Layer 9 of a small transformer language model trained on English Wikipedia (13 layers, counted from 0, width 128).
Take only the direct path to the model's output, skipping the later layers: a vector added to the residual stream pushes a token's score in proportion to its dot product with that token's output vector.

Output vectors of the tokens that the questions are about. A number n stands for (n - 128) times 0.0097.
"ational": 112, 124, 121, 122, 182, 79, 130, 114, 78, 39, 144, 158, 150, 94, 161, 149, 74, 119, 133, 175, 138, 132, 91, 165, 113, 171, 144, 174, 106, 164, 169, 164, 62, 110, 120, 100, 85, 156, 172, 152, 145, 148, 142, 133, 67, 154, 144, 105, 193, 145, 116, 120, 193, 113, 94, 164, 110, 203, 136, 85, 130, 158, 169, 172, 165, 109, 85, 137, 76, 100, 142, 172, 109, 99, 143, 80, 127, 177, 145, 78, 111, 151, 73, 107, 182, 157, 194, 166, 86, 116, 150, 66, 218, 57, 152, 80, 126, 74, 153, 143, 97, 119, 161, 120, 94, 59, 130, 52, 114, 145, 141, 183, 185, 159, 113, 146, 149, 85, 45, 170, 123, 141, 155, 111, 84, 125, 113, 72
" UTC": 94, 110, 134, 124, 193, 118, 106, 118, 129, 102, 114, 101, 165, 89, 153, 131, 124, 67, 82, 191, 119, 142, 79, 169, 82, 136, 145, 57, 135, 96, 96, 166, 80, 190, 139, 131, 180, 153, 65, 54, 114, 213, 133, 104, 168, 134, 158, 145, 144, 164, 142, 91, 162, 175, 97, 218, 114, 130, 114, 144, 116, 145, 130, 121, 160, 80, 171, 111, 85, 116, 126, 174, 110, 143, 126, 145, 117, 144, 158, 83, 156, 126, 129, 176, 125, 142, 99, 138, 189, 82, 101, 74, 118, 58, 182, 156, 109, 114, 139, 127, 77, 120, 93, 183, 101, 112, 186, 96, 158, 115, 155, 179, 69, 120, 69, 114, 132, 150, 103, 108, 92, 165, 184, 207, 133, 144, 117, 76
"ests": 98, 95, 148, 127, 135, 109, 118, 72, 141, 91, 136, 91, 144, 93, 82, 150, 100, 98, 185, 119, 180, 72, 181, 103, 124, 185, 104, 195, 150, 145, 82, 143, 55, 140, 81, 131, 88, 142, 151, 79, 114, 92, 126, 172, 56, 117, 116, 148, 151, 170, 153, 150, 193, 134, 145, 102, 115, 113, 159, 148, 136, 82, 161, 94, 166, 112, 194, 92, 101, 151, 209, 144, 160, 134, 82, 88, 92, 165, 147, 114, 164, 73, 125, 144, 188, 118, 146, 148, 145, 100, 135, 160, 213, 104, 143, 120, 82, 128, 105, 121, 119, 110, 101, 205, 130, 113, 94, 73, 81, 132, 122, 125, 148, 104, 79, 119, 145, 114, 161, 91, 118, 177, 116, 168, 167, 197, 167, 91
" Awards": 111, 132, 141, 128, 172, 111, 119, 117, 181, 124, 147, 130, 107, 82, 76, 127, 52, 119, 79, 119, 200, 127, 90, 126, 127, 155, 192, 110, 154, 71, 129, 134, 72, 184, 97, 144, 126, 155, 115, 101, 124, 135, 144, 167, 81, 104, 125, 76, 171, 164, 173, 132, 185, 141, 152, 140, 87, 132, 110, 99, 120, 153, 154, 130, 142, 113, 202, 152, 108, 115, 118, 127, 179, 131, 87, 96, 179, 183, 171, 101, 81, 129, 131, 92, 126, 180, 120, 221, 70, 94, 170, 68, 135, 203, 133, 207, 88, 135, 107, 136, 92, 198, 130, 118, 126, 123, 149, 59, 97, 105, 137, 138, 112, 83, 85, 87, 124, 110, 88, 122, 177, 125, 153, 193, 79, 144, 136, 87
"e": 120, 143, 157, 131, 141, 152, 154, 115, 74, 172, 123, 104, 85, 169, 102, 201, 124, 121, 176, 137, 124, 89, 102, 94, 140, 154, 122, 142, 140, 175, 138, 165, 156, 117, 130, 160, 165, 182, 74, 145, 73, 113, 130, 190, 127, 185, 103, 166, 113, 132, 134, 120, 82, 109, 97, 115, 124, 64, 69, 99, 104, 111, 126, 112, 107, 146, 110, 153, 117, 89, 126, 61, 109, 73, 127, 122, 145, 152, 115, 40, 97, 161, 104, 161, 212, 104, 143, 96, 156, 141, 189, 164, 188, 148, 93, 98, 151, 119, 143, 40, 160, 164, 130, 107, 96, 162, 61, 154, 120, 139, 130, 144, 132, 120, 70, 135, 143, 141, 181, 122, 116, 63, 135, 163, 130, 132, 121, 199
"overs": 144, 131, 155, 126, 176, 140, 90, 128, 147, 68, 148, 86, 186, 113, 116, 140, 137, 109, 117, 115, 155, 164, 118, 111, 92, 207, 103, 148, 120, 172, 68, 141, 123, 151, 166, 117, 190, 179, 105, 112, 98, 125, 101, 150, 81, 56, 138, 149, 59, 193, 144, 72, 128, 78, 148, 101, 100, 127, 184, 101, 119, 144, 79, 119, 188, 143, 168, 133, 143, 76, 178, 124, 218, 125, 91, 94, 116, 159, 99, 70, 161, 130, 130, 171, 145, 139, 120, 80, 48, 146, 154, 103, 196, 137, 110, 126, 163, 115, 78, 159, 104, 119, 134, 163, 123, 92, 181, 92, 126, 171, 114, 167, 85, 108, 115, 118, 116, 155, 101, 93, 37, 223, 156, 120, 99, 154, 158, 119
"et": 147, 89, 145, 127, 137, 175, 158, 132, 114, 139, 113, 100, 102, 144, 124, 172, 73, 162, 156, 127, 98, 148, 151, 104, 126, 135, 102, 124, 133, 121, 127, 177, 100, 132, 121, 107, 182, 140, 110, 145, 148, 117, 91, 144, 139, 147, 138, 142, 136, 144, 123, 205, 134, 91, 110, 108, 158, 129, 134, 79, 105, 85, 141, 136, 117, 113, 86, 70, 126, 75, 81, 137, 115, 136, 33, 126, 107, 132, 100, 127, 117, 123, 134, 97, 176, 105, 162, 125, 147, 176, 143, 168, 194, 141, 146, 108, 145, 109, 136, 103, 130, 135, 170, 122, 180, 111, 128, 121, 109, 144, 158, 110, 146, 110, 57, 125, 158, 161, 120, 110, 154, 133, 46, 131, 180, 160, 117, 116
"ution": 59, 116, 99, 123, 154, 138, 109, 172, 81, 131, 117, 24, 134, 107, 140, 165, 84, 110, 160, 134, 114, 84, 66, 152, 95, 153, 99, 160, 101, 125, 124, 160, 124, 200, 85, 136, 139, 155, 157, 141, 130, 148, 134, 124, 61, 81, 151, 100, 152, 155, 125, 113, 249, 123, 166, 136, 95, 148, 156, 129, 130, 98, 141, 123, 195, 112, 156, 76, 155, 24, 73, 179, 165, 95, 166, 111, 140, 142, 148, 150, 118, 191, 58, 81, 142, 134, 173, 220, 118, 59, 131, 54, 102, 108, 100, 147, 158, 127, 107, 155, 97, 118, 162, 145, 183, 49, 154, 143, 71, 156, 178, 103, 126, 162, 124, 113, 178, 188, 25, 59, 129, 137, 182, 145, 130, 172, 196, 93
"uty": 141, 159, 115, 121, 160, 110, 111, 118, 163, 164, 158, 85, 157, 47, 146, 189, 71, 94, 152, 139, 138, 93, 98, 168, 144, 197, 211, 162, 166, 113, 61, 126, 89, 158, 49, 176, 123, 128, 185, 142, 93, 116, 122, 157, 113, 107, 225, 125, 141, 177, 127, 117, 128, 93, 137, 110, 107, 63, 100, 169, 112, 166, 64, 131, 166, 157, 169, 76, 137, 123, 104, 152, 118, 150, 106, 84, 167, 135, 167, 125, 138, 128, 82, 110, 96, 110, 176, 102, 123, 114, 81, 19, 166, 42, 104, 168, 114, 134, 149, 141, 147, 144, 106, 115, 128, 42, 137, 80, 112, 160, 92, 135, 185, 83, 119, 149, 184, 179, 40, 95, 113, 140, 120, 177, 156, 146, 184, 151
"day": 40, 95, 132, 128, 108, 136, 139, 110, 149, 153, 160, 118, 89, 114, 153, 100, 113, 102, 82, 118, 178, 124, 143, 122, 114, 186, 133, 115, 118, 31, 81, 223, 108, 151, 172, 137, 122, 225, 166, 99, 158, 73, 142, 157, 77, 135, 125, 133, 167, 136, 162, 177, 135, 132, 43, 184, 181, 130, 100, 123, 24, 179, 165, 116, 111, 143, 156, 27, 144, 72, 82, 154, 166, 160, 125, 132, 93, 192, 124, 128, 164, 122, 136, 146, 183, 133, 137, 215, 192, 138, 125, 76, 177, 109, 137, 95, 72, 87, 164, 162, 115, 98, 62, 79, 107, 105, 107, 125, 201, 163, 113, 149, 88, 76, 102, 56, 142, 110, 102, 123, 96, 177, 161, 194, 129, 143, 150, 87
"ext": 114, 136, 125, 130, 95, 130, 127, 127, 170, 88, 183, 146, 112, 104, 77, 126, 124, 126, 162, 150, 108, 154, 165, 178, 103, 132, 150, 163, 124, 150, 145, 157, 88, 121, 79, 154, 150, 168, 136, 143, 123, 146, 172, 143, 122, 145, 103, 137, 154, 168, 141, 127, 179, 152, 149, 138, 152, 120, 146, 78, 104, 115, 123, 154, 174, 86, 133, 99, 150, 133, 175, 110, 161, 177, 90, 87, 130, 132, 93, 83, 145, 98, 80, 127, 168, 167, 166, 120, 164, 132, 145, 107, 177, 55, 150, 118, 83, 112, 118, 99, 104, 158, 86, 153, 111, 134, 133, 94, 91, 139, 141, 118, 138, 77, 100, 56, 133, 127, 13, 116, 125, 152, 123, 139, 86, 141, 146, 96

Each question shows what one neuron of this layer's MLP adds at an activation of 1. A number n stands for (n - 128) times 0.0029.

n310: 131, 129, 110, 126, 92, 110, 166, 95, 151, 111, 120, 99, 106, 89, 109, 107, 125, 107, 151, 161, 124, 151, 109, 171, 100, 123, 106, 90, 121, 145, 92, 122, 115, 107, 125, 137, 132, 128, 151, 145, 149, 99, 131, 116, 138, 101, 144, 94, 136, 113, 132, 148, 114, 169, 143, 121, 135, 98, 93, 154, 172, 105, 165, 110, 81, 152, 94, 104, 160, 145, 136, 140, 118, 133, 135, 129, 123, 177, 137, 98, 131, 113, 143, 158, 124, 102, 154, 164, 109, 129, 75, 137, 162, 99, 127, 175, 155, 173, 137, 105, 144, 99, 104, 123, 126, 140, 111, 93, 143, 129, 107, 150, 130, 152, 124, 163, 101, 125, 172, 136, 118, 137, 123, 145, 124, 125, 140, 131
Which two tokens does it push up most, strongest first? "ests", "uty"

n110: 152, 129, 111, 111, 152, 97, 154, 126, 138, 112, 144, 112, 163, 114, 98, 69, 141, 156, 106, 129, 143, 157, 71, 152, 141, 92, 120, 148, 144, 160, 177, 140, 139, 115, 180, 147, 143, 141, 144, 137, 133, 149, 84, 137, 90, 172, 161, 91, 92, 110, 111, 119, 101, 75, 146, 99, 180, 123, 148, 90, 166, 125, 110, 117, 131, 124, 116, 107, 136, 129, 108, 93, 137, 123, 126, 120, 117, 120, 132, 106, 115, 144, 132, 127, 125, 166, 136, 126, 129, 156, 101, 104, 119, 125, 119, 130, 124, 141, 115, 189, 162, 122, 96, 141, 146, 187, 98, 138, 117, 115, 144, 142, 140, 134, 161, 168, 136, 165, 123, 133, 129, 97, 126, 107, 112, 88, 157, 119
Which of these tokens does it push up most? "overs"

n400: 129, 143, 88, 118, 134, 92, 157, 102, 173, 155, 117, 108, 132, 129, 123, 137, 126, 87, 139, 106, 128, 141, 90, 105, 134, 123, 110, 128, 107, 131, 113, 157, 132, 111, 158, 125, 87, 107, 142, 112, 94, 166, 109, 106, 185, 120, 115, 143, 123, 137, 118, 137, 190, 118, 140, 129, 177, 175, 115, 152, 121, 138, 171, 158, 96, 121, 139, 103, 121, 119, 153, 78, 152, 149, 133, 120, 101, 152, 118, 163, 148, 128, 122, 142, 132, 140, 90, 87, 139, 180, 131, 147, 123, 167, 144, 105, 101, 128, 111, 151, 121, 133, 110, 142, 94, 126, 154, 156, 142, 96, 113, 147, 135, 105, 149, 106, 114, 112, 137, 87, 131, 168, 144, 114, 148, 109, 135, 97
Which of these tokens does it push up most? "day"

n25: 160, 113, 86, 44, 127, 140, 111, 103, 124, 122, 92, 120, 149, 116, 132, 99, 151, 129, 106, 186, 149, 151, 147, 155, 167, 136, 109, 122, 142, 112, 111, 105, 147, 121, 134, 119, 157, 94, 163, 118, 116, 165, 140, 107, 143, 140, 116, 119, 145, 137, 145, 110, 155, 131, 140, 112, 122, 110, 112, 140, 153, 165, 134, 156, 178, 127, 205, 174, 131, 135, 88, 144, 134, 105, 142, 161, 140, 132, 138, 109, 149, 153, 108, 149, 145, 110, 132, 111, 121, 124, 95, 100, 145, 145, 127, 121, 122, 94, 108, 158, 113, 101, 129, 125, 125, 120, 154, 109, 80, 97, 110, 73, 120, 84, 149, 126, 116, 138, 128, 151, 96, 101, 141, 158, 119, 122, 115, 168
Which two tokens does it push up most, strongest first? " UTC", "uty"

n112: 151, 103, 157, 82, 103, 137, 97, 155, 107, 108, 150, 152, 100, 161, 119, 142, 162, 100, 140, 109, 173, 142, 140, 87, 106, 152, 151, 156, 116, 132, 157, 81, 139, 122, 126, 158, 123, 142, 132, 177, 134, 199, 107, 143, 179, 95, 123, 144, 116, 122, 120, 153, 112, 177, 100, 125, 113, 117, 102, 108, 132, 127, 162, 138, 85, 109, 153, 117, 88, 126, 102, 143, 133, 134, 133, 81, 143, 146, 186, 106, 150, 162, 83, 220, 113, 97, 94, 89, 121, 141, 113, 138, 120, 134, 143, 108, 173, 95, 126, 158, 118, 135, 128, 136, 73, 103, 158, 116, 150, 157, 149, 153, 91, 118, 120, 136, 107, 119, 142, 119, 93, 123, 117, 101, 148, 118, 152, 128
Which of these tokens does it push up most? "overs"

n343: 117, 146, 146, 135, 116, 118, 128, 139, 118, 120, 158, 113, 123, 135, 98, 153, 145, 123, 90, 171, 158, 118, 164, 148, 128, 143, 153, 145, 141, 90, 152, 157, 111, 132, 100, 119, 118, 149, 171, 134, 116, 144, 157, 137, 168, 94, 110, 144, 170, 103, 118, 121, 118, 79, 147, 114, 127, 136, 122, 97, 127, 145, 140, 185, 110, 180, 69, 134, 146, 149, 151, 141, 114, 167, 134, 142, 133, 152, 80, 133, 77, 89, 109, 149, 127, 142, 144, 149, 67, 175, 142, 119, 78, 115, 141, 119, 80, 170, 137, 116, 118, 159, 88, 107, 137, 107, 111, 124, 119, 131, 112, 131, 145, 117, 126, 118, 104, 150, 120, 93, 124, 120, 160, 150, 101, 119, 83, 108
Which two tokens does it push up most, strongest first? "ext", " Awards"

n95: 123, 128, 139, 112, 155, 135, 154, 165, 119, 167, 145, 123, 151, 146, 92, 135, 139, 134, 95, 119, 92, 133, 156, 130, 136, 129, 144, 132, 137, 131, 141, 118, 120, 83, 148, 99, 120, 104, 126, 147, 90, 127, 153, 121, 126, 96, 138, 93, 163, 115, 191, 117, 172, 169, 140, 129, 131, 82, 131, 118, 119, 146, 152, 119, 161, 131, 124, 134, 147, 160, 91, 111, 138, 169, 135, 92, 111, 161, 119, 103, 165, 153, 105, 160, 96, 145, 115, 133, 144, 144, 120, 105, 138, 154, 154, 134, 114, 127, 129, 154, 141, 127, 148, 126, 126, 134, 156, 106, 114, 97, 107, 94, 100, 135, 127, 109, 146, 119, 120, 115, 120, 110, 78, 139, 101, 98, 135, 138
Which of these tokens does it push up most? " Awards"

n273: 107, 158, 104, 155, 143, 118, 114, 136, 88, 135, 110, 167, 149, 126, 126, 116, 72, 140, 131, 88, 146, 79, 113, 129, 132, 146, 89, 114, 79, 159, 120, 113, 96, 150, 159, 122, 124, 146, 144, 172, 80, 149, 112, 129, 145, 132, 98, 97, 121, 138, 131, 143, 155, 180, 119, 132, 139, 87, 121, 150, 88, 162, 136, 116, 136, 137, 94, 155, 105, 131, 151, 122, 72, 127, 69, 127, 112, 96, 161, 108, 120, 126, 106, 136, 173, 151, 129, 90, 164, 123, 110, 116, 155, 158, 165, 126, 160, 151, 131, 153, 162, 145, 89, 114, 149, 150, 162, 118, 98, 127, 123, 147, 116, 100, 88, 96, 143, 142, 190, 136, 126, 129, 131, 160, 97, 121, 137, 167
Which of these tokens does it push up most? "e"

n459: 139, 143, 190, 85, 151, 119, 112, 126, 142, 94, 133, 165, 148, 124, 122, 131, 123, 172, 130, 125, 145, 72, 134, 124, 103, 184, 132, 93, 149, 130, 133, 153, 122, 70, 141, 136, 99, 52, 167, 122, 142, 72, 100, 145, 129, 145, 101, 144, 129, 131, 119, 102, 144, 111, 202, 148, 135, 164, 130, 116, 66, 85, 86, 137, 148, 161, 123, 191, 95, 163, 96, 167, 129, 137, 125, 138, 215, 167, 103, 109, 124, 132, 108, 149, 124, 111, 85, 137, 163, 115, 145, 149, 134, 121, 125, 144, 131, 66, 77, 110, 101, 130, 194, 127, 130, 122, 93, 120, 174, 109, 104, 145, 129, 119, 127, 144, 112, 146, 164, 144, 134, 158, 90, 88, 123, 123, 89, 136
Pushed down most: "ution"

n207: 112, 148, 115, 117, 119, 122, 140, 114, 147, 149, 106, 130, 117, 134, 133, 113, 131, 144, 130, 124, 91, 155, 153, 141, 93, 133, 128, 112, 89, 154, 104, 146, 139, 104, 99, 99, 109, 105, 159, 153, 146, 127, 117, 100, 144, 77, 100, 131, 142, 131, 81, 113, 115, 118, 166, 126, 131, 161, 113, 132, 114, 104, 101, 106, 129, 128, 168, 94, 120, 106, 132, 131, 109, 156, 114, 160, 119, 118, 174, 177, 174, 133, 141, 167, 129, 86, 115, 132, 122, 129, 113, 133, 165, 139, 145, 128, 127, 123, 146, 142, 75, 159, 91, 153, 118, 118, 100, 136, 88, 130, 125, 60, 137, 131, 115, 173, 132, 138, 138, 97, 140, 114, 119, 150, 120, 156, 154, 188
Which of these tokens does it push up most? "ests"

n106: 85, 137, 92, 122, 110, 98, 141, 90, 92, 125, 111, 145, 145, 139, 109, 122, 142, 123, 114, 165, 132, 150, 137, 98, 119, 161, 124, 143, 113, 172, 82, 127, 96, 154, 151, 119, 129, 161, 117, 161, 147, 157, 87, 98, 132, 120, 111, 154, 156, 114, 163, 113, 109, 121, 141, 136, 111, 123, 157, 118, 161, 123, 103, 127, 138, 138, 89, 141, 152, 160, 176, 85, 100, 156, 108, 115, 132, 100, 122, 115, 127, 121, 140, 132, 92, 135, 104, 127, 130, 78, 118, 107, 149, 92, 140, 134, 109, 133, 172, 101, 104, 123, 132, 119, 127, 153, 145, 141, 155, 175, 120, 103, 99, 164, 88, 158, 138, 170, 111, 134, 161, 122, 108, 149, 127, 132, 164, 127
Which of these tokens does it push up most? " UTC"

n433: 133, 113, 162, 115, 143, 166, 109, 144, 122, 175, 127, 122, 112, 124, 129, 98, 133, 107, 144, 120, 127, 130, 171, 118, 102, 126, 129, 106, 118, 163, 131, 138, 151, 126, 139, 134, 137, 99, 133, 108, 139, 100, 133, 153, 164, 131, 137, 118, 128, 105, 138, 154, 136, 106, 143, 137, 114, 116, 145, 129, 78, 80, 79, 104, 153, 128, 104, 103, 116, 107, 132, 138, 137, 147, 67, 124, 220, 120, 185, 123, 121, 103, 94, 152, 93, 109, 129, 129, 165, 132, 136, 125, 134, 127, 151, 87, 144, 131, 94, 101, 103, 121, 123, 106, 133, 92, 124, 161, 123, 147, 99, 119, 179, 139, 84, 126, 116, 130, 115, 164, 180, 147, 162, 156, 159, 124, 127, 138
Which three tokens does it push up most, strongest first? "et", "uty", "e"

n101: 109, 146, 99, 152, 121, 147, 140, 149, 181, 170, 127, 143, 168, 136, 114, 103, 116, 77, 162, 102, 171, 115, 155, 131, 101, 142, 97, 94, 108, 122, 138, 154, 79, 97, 109, 128, 142, 126, 124, 191, 95, 133, 118, 134, 169, 96, 89, 105, 117, 147, 139, 93, 108, 106, 146, 133, 108, 119, 135, 153, 128, 149, 159, 102, 150, 134, 145, 130, 118, 164, 138, 124, 140, 69, 100, 135, 119, 119, 102, 154, 124, 137, 103, 153, 144, 151, 109, 100, 76, 105, 146, 193, 144, 96, 98, 119, 188, 129, 120, 153, 118, 107, 105, 148, 123, 127, 130, 93, 107, 150, 103, 168, 114, 146, 162, 158, 119, 121, 165, 99, 127, 126, 131, 134, 151, 144, 102, 148
Which of these tokens does it push up most? "overs"

n228: 159, 123, 120, 147, 106, 129, 183, 132, 125, 100, 131, 122, 93, 70, 108, 130, 96, 143, 106, 146, 71, 93, 112, 137, 158, 162, 123, 94, 98, 106, 136, 99, 144, 94, 133, 129, 140, 149, 128, 104, 130, 121, 157, 145, 175, 144, 109, 119, 116, 108, 153, 85, 125, 158, 150, 104, 138, 94, 118, 126, 66, 114, 161, 126, 116, 139, 179, 137, 94, 97, 89, 167, 149, 132, 137, 130, 124, 149, 194, 125, 102, 131, 189, 148, 112, 154, 100, 156, 125, 111, 156, 115, 115, 109, 125, 135, 105, 117, 157, 125, 110, 159, 151, 96, 193, 153, 126, 122, 130, 86, 100, 158, 123, 104, 167, 124, 158, 163, 102, 109, 116, 170, 176, 143, 138, 104, 108, 99
Which of these tokens does it push up most? " Awards"

n105: 114, 78, 119, 134, 127, 111, 168, 135, 126, 123, 145, 102, 124, 170, 111, 126, 189, 141, 128, 145, 122, 100, 160, 116, 102, 81, 144, 139, 61, 157, 118, 153, 163, 162, 155, 85, 127, 120, 119, 117, 96, 126, 132, 140, 176, 131, 100, 136, 116, 159, 142, 98, 75, 108, 89, 109, 101, 152, 94, 164, 112, 106, 124, 133, 130, 154, 102, 149, 131, 132, 150, 125, 137, 127, 86, 94, 164, 142, 139, 144, 100, 141, 131, 90, 78, 142, 130, 183, 110, 140, 105, 138, 144, 129, 113, 115, 126, 88, 137, 146, 125, 140, 134, 96, 129, 64, 138, 139, 137, 147, 133, 137, 164, 126, 151, 82, 181, 160, 127, 116, 164, 114, 95, 120, 123, 148, 134, 127
Which of these tokens does it push up most? "et"

n274: 108, 135, 148, 154, 129, 118, 151, 111, 138, 126, 127, 108, 127, 186, 115, 137, 137, 148, 164, 118, 97, 135, 166, 129, 114, 111, 148, 90, 112, 127, 111, 114, 138, 163, 140, 113, 95, 133, 142, 133, 141, 130, 144, 109, 176, 162, 101, 77, 114, 100, 139, 82, 116, 100, 114, 106, 131, 130, 96, 155, 139, 147, 113, 146, 118, 132, 144, 125, 109, 137, 141, 138, 141, 138, 132, 99, 106, 107, 102, 127, 128, 155, 153, 112, 153, 132, 114, 151, 122, 107, 140, 142, 81, 114, 137, 103, 125, 169, 135, 104, 91, 153, 137, 130, 96, 112, 144, 81, 108, 123, 185, 116, 121, 119, 135, 85, 102, 125, 112, 135, 171, 147, 145, 127, 117, 126, 143, 195
Which two tokens does it push up most, strongest first? "ext", " Awards"

n331: 133, 136, 149, 146, 110, 139, 129, 72, 138, 154, 102, 160, 127, 145, 105, 123, 122, 156, 127, 131, 94, 137, 111, 146, 124, 134, 129, 99, 170, 101, 124, 114, 150, 147, 108, 109, 73, 144, 154, 134, 149, 127, 131, 154, 122, 100, 125, 138, 105, 108, 132, 93, 139, 117, 102, 111, 83, 150, 155, 153, 152, 124, 127, 148, 109, 97, 136, 116, 172, 159, 122, 134, 141, 142, 122, 87, 127, 126, 93, 132, 111, 125, 132, 144, 121, 108, 153, 154, 74, 125, 142, 152, 103, 150, 131, 81, 150, 176, 128, 151, 100, 116, 128, 137, 127, 131, 140, 157, 112, 134, 101, 135, 143, 124, 133, 111, 136, 118, 145, 140, 131, 177, 96, 112, 117, 151, 112, 146
Which of these tokens does it push up most? "overs"

n262: 107, 90, 134, 126, 132, 119, 99, 82, 131, 115, 158, 134, 104, 155, 124, 135, 121, 154, 169, 138, 114, 154, 105, 126, 131, 136, 69, 145, 127, 115, 174, 167, 104, 136, 150, 115, 147, 138, 159, 99, 101, 139, 160, 150, 133, 152, 145, 95, 176, 119, 96, 121, 115, 164, 102, 127, 116, 117, 141, 91, 145, 127, 190, 116, 140, 110, 143, 134, 101, 143, 146, 158, 116, 116, 124, 143, 139, 131, 144, 75, 125, 149, 140, 110, 117, 133, 108, 171, 179, 129, 145, 123, 121, 82, 102, 169, 135, 148, 120, 136, 128, 113, 149, 125, 139, 159, 130, 94, 80, 150, 147, 153, 142, 117, 130, 166, 94, 167, 120, 135, 64, 141, 96, 96, 124, 89, 130, 102
Pushed down most: "uty"

n239: 152, 115, 140, 40, 123, 108, 122, 146, 146, 88, 151, 96, 142, 110, 112, 119, 106, 140, 166, 131, 117, 135, 137, 151, 121, 71, 118, 89, 137, 165, 151, 118, 114, 131, 135, 105, 131, 170, 129, 165, 124, 128, 91, 149, 110, 137, 134, 129, 106, 122, 120, 139, 132, 133, 179, 147, 117, 126, 152, 121, 60, 123, 172, 96, 129, 114, 148, 137, 118, 114, 147, 139, 76, 122, 124, 95, 131, 88, 156, 130, 130, 122, 103, 133, 122, 141, 152, 116, 128, 115, 120, 133, 119, 121, 109, 141, 174, 138, 136, 131, 126, 102, 154, 112, 131, 145, 123, 167, 130, 155, 171, 158, 130, 127, 138, 154, 132, 119, 144, 125, 154, 127, 158, 103, 87, 116, 153, 156
Which two tokens does it push up most, strongest first? "ution", "ational"

n177: 138, 133, 131, 103, 136, 136, 83, 79, 118, 134, 117, 123, 140, 165, 161, 126, 131, 130, 140, 120, 153, 115, 133, 127, 145, 153, 146, 129, 107, 75, 96, 174, 176, 150, 162, 104, 127, 127, 147, 116, 129, 155, 119, 104, 165, 126, 115, 155, 79, 179, 113, 93, 144, 127, 139, 118, 119, 170, 123, 102, 120, 147, 154, 104, 111, 164, 113, 115, 110, 99, 85, 104, 141, 155, 139, 79, 121, 151, 110, 104, 132, 123, 126, 111, 113, 119, 119, 162, 85, 122, 124, 131, 141, 145, 90, 138, 105, 86, 95, 169, 81, 111, 125, 129, 144, 149, 138, 98, 156, 161, 105, 127, 127, 127, 150, 149, 159, 104, 130, 121, 140, 125, 127, 145, 145, 149, 108, 159
Pushed down most: "ext"

n204: 165, 105, 123, 141, 143, 131, 135, 179, 134, 107, 145, 139, 109, 111, 137, 143, 158, 135, 135, 124, 96, 127, 126, 87, 156, 145, 153, 94, 156, 173, 100, 144, 140, 117, 162, 125, 150, 124, 122, 140, 81, 129, 130, 114, 127, 133, 146, 124, 121, 76, 151, 74, 138, 183, 129, 146, 75, 145, 94, 118, 114, 166, 152, 121, 132, 125, 100, 140, 132, 62, 123, 118, 125, 131, 123, 91, 116, 102, 137, 133, 109, 145, 117, 163, 127, 103, 89, 120, 146, 133, 114, 100, 136, 70, 169, 135, 132, 143, 120, 100, 108, 110, 120, 118, 148, 139, 139, 83, 130, 175, 147, 171, 158, 116, 105, 133, 90, 103, 147, 127, 115, 197, 183, 172, 140, 114, 127, 118
Which two tokens does it push up most, strongest first? " UTC", "overs"

n241: 99, 118, 136, 133, 113, 130, 72, 116, 154, 168, 171, 152, 130, 122, 138, 83, 139, 131, 105, 135, 40, 108, 49, 120, 112, 127, 153, 89, 97, 127, 115, 105, 106, 179, 142, 143, 179, 152, 164, 132, 164, 109, 107, 122, 115, 120, 152, 103, 164, 189, 112, 108, 95, 109, 125, 117, 135, 135, 117, 170, 104, 103, 143, 94, 116, 123, 92, 123, 150, 137, 131, 140, 35, 129, 122, 96, 97, 105, 132, 98, 150, 131, 118, 148, 140, 138, 116, 136, 196, 168, 148, 164, 108, 121, 104, 104, 144, 217, 129, 109, 96, 126, 129, 135, 137, 133, 138, 153, 119, 191, 161, 178, 132, 88, 120, 122, 87, 151, 165, 120, 101, 175, 115, 155, 184, 103, 95, 141
Which two tokens does it push up most, strongest first? " UTC", "day"

n350: 121, 129, 158, 75, 176, 133, 116, 136, 133, 145, 117, 126, 143, 150, 96, 123, 134, 121, 120, 72, 149, 130, 106, 143, 114, 144, 160, 96, 131, 122, 98, 158, 133, 117, 165, 124, 144, 93, 101, 127, 142, 121, 141, 134, 132, 103, 120, 157, 145, 123, 149, 141, 106, 121, 137, 167, 119, 172, 108, 150, 98, 96, 77, 117, 125, 135, 72, 129, 152, 114, 107, 152, 125, 156, 126, 134, 111, 142, 152, 142, 88, 170, 125, 120, 129, 166, 114, 110, 136, 111, 112, 120, 112, 108, 103, 127, 123, 83, 139, 124, 139, 116, 109, 125, 134, 146, 118, 181, 128, 157, 117, 125, 148, 110, 129, 140, 124, 101, 149, 177, 133, 152, 124, 123, 137, 124, 147, 124
Pushed down most: "ests"

n448: 198, 119, 132, 134, 134, 164, 131, 109, 118, 171, 95, 167, 102, 127, 110, 141, 132, 127, 115, 103, 137, 142, 131, 149, 126, 126, 158, 88, 141, 88, 139, 161, 115, 102, 122, 157, 121, 159, 91, 88, 143, 99, 155, 182, 126, 103, 113, 153, 151, 143, 159, 140, 98, 140, 117, 185, 67, 121, 106, 150, 86, 124, 145, 136, 120, 149, 132, 138, 117, 108, 78, 153, 120, 135, 130, 147, 83, 147, 92, 133, 111, 144, 154, 130, 130, 146, 128, 126, 189, 145, 102, 90, 162, 130, 143, 127, 113, 129, 122, 138, 138, 137, 143, 105, 88, 106, 114, 107, 142, 109, 106, 159, 183, 120, 147, 109, 116, 104, 105, 103, 121, 118, 121, 90, 119, 146, 130, 96
Pushed down most: "ution"

n473: 157, 141, 141, 62, 126, 138, 100, 78, 126, 93, 147, 99, 111, 129, 162, 101, 164, 106, 167, 114, 102, 113, 99, 146, 120, 121, 163, 106, 108, 106, 129, 115, 170, 113, 133, 129, 145, 135, 99, 135, 147, 168, 143, 159, 87, 160, 130, 170, 80, 132, 123, 142, 123, 146, 146, 114, 180, 124, 121, 203, 154, 115, 93, 141, 95, 94, 107, 102, 129, 121, 120, 114, 118, 119, 125, 142, 132, 107, 133, 131, 163, 118, 150, 133, 192, 177, 121, 108, 110, 138, 147, 164, 118, 167, 78, 119, 121, 117, 161, 141, 106, 127, 123, 99, 109, 105, 75, 147, 138, 141, 104, 88, 121, 156, 151, 152, 141, 133, 105, 164, 151, 84, 140, 165, 100, 144, 123, 123
Pushed down most: " Awards"